Layer 5 of a small transformer language model trained on English Wikipedia (9 layers, counted from 0, width 64). Numbers have three digits each and are written without spaces.
Take only the direct path to the model's output, skipping the later layers: a vector added to the residual stream pushes a token's score in proportion to its dot product with that token's output vector.

Output vectors of the tokens that the questions are about. A number n stands for (n - 500) times 0.0054.
"out": 467682514389530424526593528591550493363506607456480397638264531439459578476533518650634414688544600377648521544479735343458283533548222465580472722461335650506378673574394430472480490738494290
" also": 537323410392446469520545616500439576709466533372427497489479536565302343432414544681357640441482607503500366523500580375359233521508425364420516596509476542512502470532453514457326652549648581
"ican": 789470322513436587535484617678543472340467487580436369426274974784401234420339406598649512719483321332475399625581365476523287687176343384600422641462565484459623445390404454448445627738675240
"ice": 641327535529317640526465521466578555415579507546384314633430869710584434535398377428572544622367391411467510712533322356447546507412468431507466622543537635553434441430410513401229565754484510
"ass": 510507478502563500559603502653526350511487538314345542516342719654620485652456512549483500614294544500674397573393503611553416538465462524686496616396472506579347421570339393512572543592502517
"son": 598500665383465655538544503735343326520484522402368461584399668745447260423630648603479684513475366151511308478492369386243248690552303434527404474272415703640571521529347545579541377656531299
"ame": 570277458621352552576643321625489355396463560517466443451379736527412553188490543576491678657636456474503486420493611483305291481601545509546612419460530674584393627606463172628314467583426455
"ire": 474391410589596524524533478651540468612669529406516465570360663346566428466573596464643712537399404330532591786630441497605366471352549462591421277490623508420628462462290564479329348766570461
"ans": 534319480494667490551556539554659452508643590541503395575500714609534378594471599453515433585270576412471460356569464473518270425589433507534509497506487575474484502378456195438335591588467443
"ury": 596532475440544435550348451593367371542474401435650452603463681418495621457628382549550475966388570441587457718668336413487409580377461473683474454368352351312517538368433546532155513673584167
" him": 381546538532574443508432466698479551697385538480392440651295597526370466557497367518414553528677438321446370492527491486333395640521418346461415356586488519471457615400316413458317583759450386
" time": 505461359566471483521512463752510571409572655509459473546346450578561430407381285639524454613458370430720357576538609570463362520652509329517540531573666449416564640519422398642428611676487311
" who": 531486574475268445501571454635405483533387670448365440426406484474314396388446508476445651486331503347471488495675471441359231529352332371490549489617467462465447432281531503476197536690465436
"]": 507496526487636472531607635474316422576452564429500430521325632765511366309708440691342653507531577357740239688760420484401300601326452358307521382593527601308281549299297358755286699682504641
"a": 597399465490502486483478463477523674470535570547399471487534611551500523535392661478504491524564624559454547406502489525462451530476518561703509492525402557491479577533477296514452502465361616
"we": 685513489522303555514482617782542571521494561363588289454330538562359523468681550657633644602485232338602507506616531436539375705584477437570526338267348525354398575538388568506329589610392323
" Con": 546427623430463505510475453559474490579553539502456530609393490424444397430612534534550466485553495392436539567446425448561354551422502387412475537483491513491574482511492451505535476470460347
" =\n\n": 503433581282463387566577431743494445256516570283437400573375556521398362290551395458676557488246663335497426634658492496486500595546532436344541472289506530554706402142589434442160486644552463
"any": 577353675508584526532591477525472362455256515387426493748607832655486473472483420545509717759375392408426439561511420500428172828531399469577292532493456447375390658537489369594304471540563350
",": 468491466449504472473414404476458556464490409586560517496502398473540445520481470514410628387342489374504516436548601601370529448598556487544593541510521508513545541480487563334512612422476524
"===\n\n": 497443314402575422525683550527544396370553665354377431657407619511396435308497560571586608689325459343368317551591455547461489430519591379284624515429438601617524359422414401672302585602628353
"ampionship": 642445376422595500553716619546530326361441565407430319633293691408377340326515626579581490719554448457416503634664450515462336438560379375479490523293515583584477455511319400509509541635630412
" his": 453528483541589441508514404644439597625425584563365332674338469537283513580372448536473528477615513403448366577506547441305355570520453325488414386561531584556462502408272401402396529658519380
" American": 648480486585340480514456430642425471530404473349489455489352566561393382449389463577656439451669440416456480622520418382580344712431367324366598418577557445518453568566482374478414526653521397
" Cl": 497471559509564596518443440603441532564519508351492528557451500355341426419530502488552496484574543420364512550405436461565333610504467418461466433437560432547505479456465544519474553461475354
" name": 563429442333302489514454434656470636563580615373536587477533627545288516394541368597582486593543432436586335468428511530570383587650436312621533527569493363512553666461567453575269551663426333
"ed": 381622604384409620491500428521498529571546481587557612450381652691528584512390633471388429700650422587573500454488535500643428506633585526569524623632533641510307330466560497391377672638402462
"ver": 517453490592641656531614500652562403571276661475610459555575589705335509526577526552560377641285385446511407572597555426328542567335648463561559449561510384411641388590242451636356476549464326
"\"": 409510579481563382501538416386539574351591541447405363429333540512380430519745445516534541496385485366536536543633430342320487588427573441407538505565558600489498664388512481558395569493347520
"===\n": 511471325368546397519701510473561460361503593444395426675383616482407485380555542532604624633295454286346344570572456506467469448478598386332621494421480593632495309378392394639260643544562411

Output weights of attention head 1. The head adds the sum of these rows, row i times number i of z. A number n stands for (n - 500) times 0.0024.
o0: 544619577463520481156465445549666442512428615564517425437327477513649326521482592540480474394484594419391521501465522633487600525457559280491601433447394691503415358446587468414497461575580544
o1: 474509661378492522300549624696459532660359472419537517457449404557367433638570527611312551339724530659506613561463426418561548517487324484587539357660478486336413510392459535511532450447510560
o2: 615540454447495509464557511643607282308574523427462429511409641359496503496536463303551560584407624394524503473618430573525617521571439480618537422412465381628521585469510506440606416412461568
o3: 483504525631391430433436425580418501487585627588446634552509493409576484484592518484622617480568572447451513526555478499335418453536605447756625643619532545546555576569409535512532507506480267
o4: 540495515613458534749523478549525381443403427564440408523501469493504528465559462420531621719496467449344633566593508484617577525494463340406530482456499346402448522665497450313528434267582425
o5: 517489434559283347608439507346530523649662565605551538504415669434443363520498535514475450490591616502532494567523484334568421488428507135377438575522508507524358491489497431437382472501498363
o6: 514529446608481360346545428600576559521486671419515489534398498520529263492556575590503488450466382512625563492470497511534557435517495401486625607569488525443570600469621520418438477605566479
o7: 552356521471437480460568564443339411790628517420512498438581592480531554413447563608610596559588531461520323522473563387485515531412525594323599442498592574633460503529517543484478544534503536
o8: 469691516463453551333480369541436417395510433509463503430603500451584539576539420597596486584461443527596467390481352544720620517428509454538538476413455438489566431419549530588666468551549467
o9: 384509390478533589242576625490535567520551383570416553486530418463417465564453533421571520582465479536419455380434430355488384593512558293521561501587418594439599536463544452502529486374510418
o10: 477451471621470551511652585562483657624482642604525540506565533669504399492454540441392564540520634457492497568578556503518456441475447550422490483557596514394335387459425449601535707523421586
o11: 503439403628417412518649518549351588550606635408670560352503603524438514464478498568534447545547538552752386505375599379510317517645597547448453558491487580553549569396488477502509451624567464
o12: 512574599450512484736402506495467536584513417426511525629556314436594580548520491394576458361423465546468522458544452538589561579406544504533485591210373514471504569360501493412406424595522529
o13: 516488629546452477875570423439484600467402587546425525492486469469493674647480530507548514467538509462403482509422399608578573441434489440669478469550435533425485449639579466414476514527518519
o14: 624531400517483592641470483562387538599386384478697513351498547509531593558449473550397504407462446448531657536510542391651496466384384449678553499437508284459456488439523534535651550444468560
o15: 550538574632533596508497564546401511537462598545473823400407474413547643483429469576504512442612635525517496461512401541431472582530428655458473562538607540554406534356440466439534553550570494
o16: 597512582496400383467379608537476485556478612448533366369621578578510568516468536616555366568501441472301568588636754343476444370615493505605417602551559440424492501438531420357513525340494550
o17: 440524632630516524159641328564530484439407423513595498490402389484459572519527554500560500430411519336570509625434415427435366669537616417615405517421557536425441491499321462510489477543386534
o18: 433429636747534440454437558592373395461525558573414392536484392615645479559532310452488393390549589453324577585479768477314377615492355461461347565479532472473437396432321486514548615578557458
o19: 386447418541405496522508440595520490366463441383433578428403565506493488537490402467476342593430447622479447503476513620474541485362442398521529668433441332567492440500511376558392474541592544
o20: 414493575444493428737589588458521398632491488602489424603592441613479516575560329520336673476419377604536495497584572518430460382408468372469570487464366519352427577342547465339453600569523649
o21: 441562477552593459402592410610542494338479680413513498525538440520484422596546506591535575608490315478549660293373453338469440529648592463559541506520551407564603369443524559459553327553420464
o22: 467409595457609521778604527448492597394734562541368498629353386485513411342458602512417586631488540456383469438636647376354408433480471382467478500540594642490659493362350551718625428416539477
o23: 459509456504478476418481409453612466466733513333469439584386391500431485512447572447515486417549527512555433515642433611640448430495534656370522469373590525593576562463502542653535454629560470
o24: 517598582540514485524467553523507435582591475460491475373584527461417553483714591454455446551535429417667485480373324493710285499433478438469558515499458372458551519463452457599455470574669386
o25: 648580593625454427335510549410518641523435630545543572527388644566411392514512351476525442426544436570652485539530468249469363564431445647410404498605529437375379559412484514423481508390438442
o26: 642474539519465627454543528602426474483437399423604611470530505444589546407507532614409609557473559451603452432488492530527628552548489549644411450575524341465415520571489500520682485458485538
o27: 652501505592598436544496479495456522380517463486447507405519505399663562504409500421526583589443533359364521546257424552533563620544508464422498552475440449558551510594428470601666521536523521
o28: 599574614433522487490438698528323370489567587391434486416584612531517546432475699522551593529534532604554370361492510489570583446450497388560456527630539517442445463387516554469485349376616617
o29: 525385475475546405543560547415431544415491316485563469594503579612416451496599463528341428467508515498428543541540483347358498614457441977515445550603453480415522559463432582445409537454452600
o30: 595361706444530395434471452606532509453442414560532454448433448523495466455495514455432544370465630484481481519452428364450427661495567700451451412675342421536447441389653370552590487499471454
o31: 560490499333408539361445536549551535554546547438484474411427478320422555496429450471629536550403441629439580611359489463709724660335468563499580531523453431501382549398561542566437339425500572

Each question shows a token from some text and the vector z that the head gathered there. A number n stands for (n - 500) times 0.0013.

"y": 462314472713402498389540445464419571394558407531471625273480310599433480586471559563518480570536
Pushed up most: "ame"

" P": 598438322732337434463574291590349289574378403600512601342497354707593525549483461451536629596495
Which two tokens does it push up most, strongest first? "son", "\""

" out": 503506522609471481545287329638328273497612464573694519567491480597346231432623458528402680587571
Pushed up most: "any"

"b": 769580520633383544589480294707382372559643379444653633754540505557551562545602446587343469664490
Pushed up most: " his"

"F": 620317574573700368304629657549402280577459514586513576366476460466406662572329711463498448615515
Pushed up most: "ury"

"ons": 424523316556647543455300367609515463623761637439626460431524527656407225473597492544438508601608
Pushed up most: "any"

" Ar": 727364569592411437578394376515384466497472388396628585391445538660416555529543462470504574586575
Which two tokens does it push up most, strongest first? " =\n\n", "\""

" C": 658438356531445425405476351474531570536516643673544536316566429577446486392539682364628552633416
Which two tokens does it push up most, strongest first? "ed", "a"

"5": 647596447558314245367630392484381367618496473685457662377519311411332492593316692606361479513445
Pushed down most: "ican"

"iam": 726440341616361429552403362436571328440594410437539526470572444606485451346438519408650720570543
Pushed up most: "a"

" s": 477258409684426471303609473463424648373524364539462557174537237631435461557463613553522484570559
Which two tokens does it push up most, strongest first? "ame", " name"

" ": 621708555538282114508290588575099297508683475532486440478574451383281524706210503577428248346764
Pushed up most: "ass"

"u": 608488328593480409455470466578492318454499458473545539561554414783349487497514648386586851542568
Pushed up most: "ver"

"z": 676443480760474340390545428447397449402466478429434684469489499533361557562467518473521664570582
Pushed down most: " also"

" Co": 629280482574403299588381369489422598427511354358454497490435639610438540383418543456564588456529
Pushed down most: " American"

"a": 639426411654394386519437342579430358494525390437554558388419467645431510531527435431427613558501
Which two tokens does it push up most, strongest first? "\"", ","

"w": 604443537536422512452415322469395489487628360444511629480593511447486475486525493618490599469559
Pushed up most: "ice"

"4": 465680355522133211631401597568167562489456525749507392493666243572312764650531512556552353345616
Pushed up most: " name"

" W": 605368399694415360484576350467430457421455390559485587421572433563376485416506590456528628571532
Pushed up most: "ame"

".": 539503370610448498564442310574429393496602469571621573645481456581390416487605518515456564627548
Pushed down most: "===\n\n"

"ru": 689412404667413377493532408533406449410484509456511617473497477576423549556529551473548554571499
Pushed up most: "son"

" S": 599414341681322464525487320591367319532443378506547537338434406681507527517518385430438622584481
Pushed up most: "\""

" pro": 581463497579517562574548393442452263561422513615598621524559423406283405466546465560486434612519
Pushed up most: " American"

" is": 499663295512474567572397378579525466632703610578681516468440476670245366449679592484474547728616
Pushed down most: "===\n\n"

"ors": 718325355470334491705386547685710602527533352213683516622511635643331356455817228461293509421580
Pushed up most: "ice"

" a": 534437426685446543708397322546421333627531480610588660678590341630405498444535494534462462634607
Pushed down most: "]"

")": 611597251663369310335524526677598648545512399549548483351736232624302308416624635511248437735422
Pushed up most: "ed"

" d": 454281453716410514371554452446432591377560380541461610269476285602439480575479568570530464570525
Which two tokens does it push up most, strongest first? "ame", " name"

"20": 731318408393407434678240665741465523489409410341559559581545404823421387671608562542313352541541
Pushed up most: " time"

" |": 650739542549239098547319580600094273517617486540502438461586459407287530729215510583459264363781
Pushed up most: "ass"

",": 663586230529459559357342411462587613630555689809608530427525464594388418236655693346659491702425
Pushed up most: "ed"

"ith": 465429448768530447561570297422355399354389343656478605502599269561338412378563550470407624578454
Which two tokens does it push up most, strongest first? "ame", "any"

" was": 439556331612565464544302351581450407621679609516676538491527495741330275429619513474410550688595
Pushed down most: "===\n\n"

"3": 591788541423412310512356448604360273644490702606452567322648120445314591684441447712424396457798
Pushed up most: " Cl"

" film": 631492559632435702525542423373582565523558491481555596415458259567323631574439445451560454484526
Pushed down most: "any"

"all": 592299488583323335474474302495394454466582467424456521393520447548476594447410580387582690653433
Pushed down most: " American"

"e": 619505284600497456442472438591515298467501491421590479504595412764356496524530656387575805520574
Pushed up most: "ver"

"===\n": 607285165657573549346754335417485697355477374688418526448591346482428466526617628560489513480607
Pushed down most: " =\n\n"

"el": 626397468702430368498533331488419404444470355557503606474577406585415493432487541442512620586545
Pushed up most: "ame"

"ived": 532384531501446590706212413864487186568382461348625591664844233554354133486705474696299623411692
Pushed up most: "ican"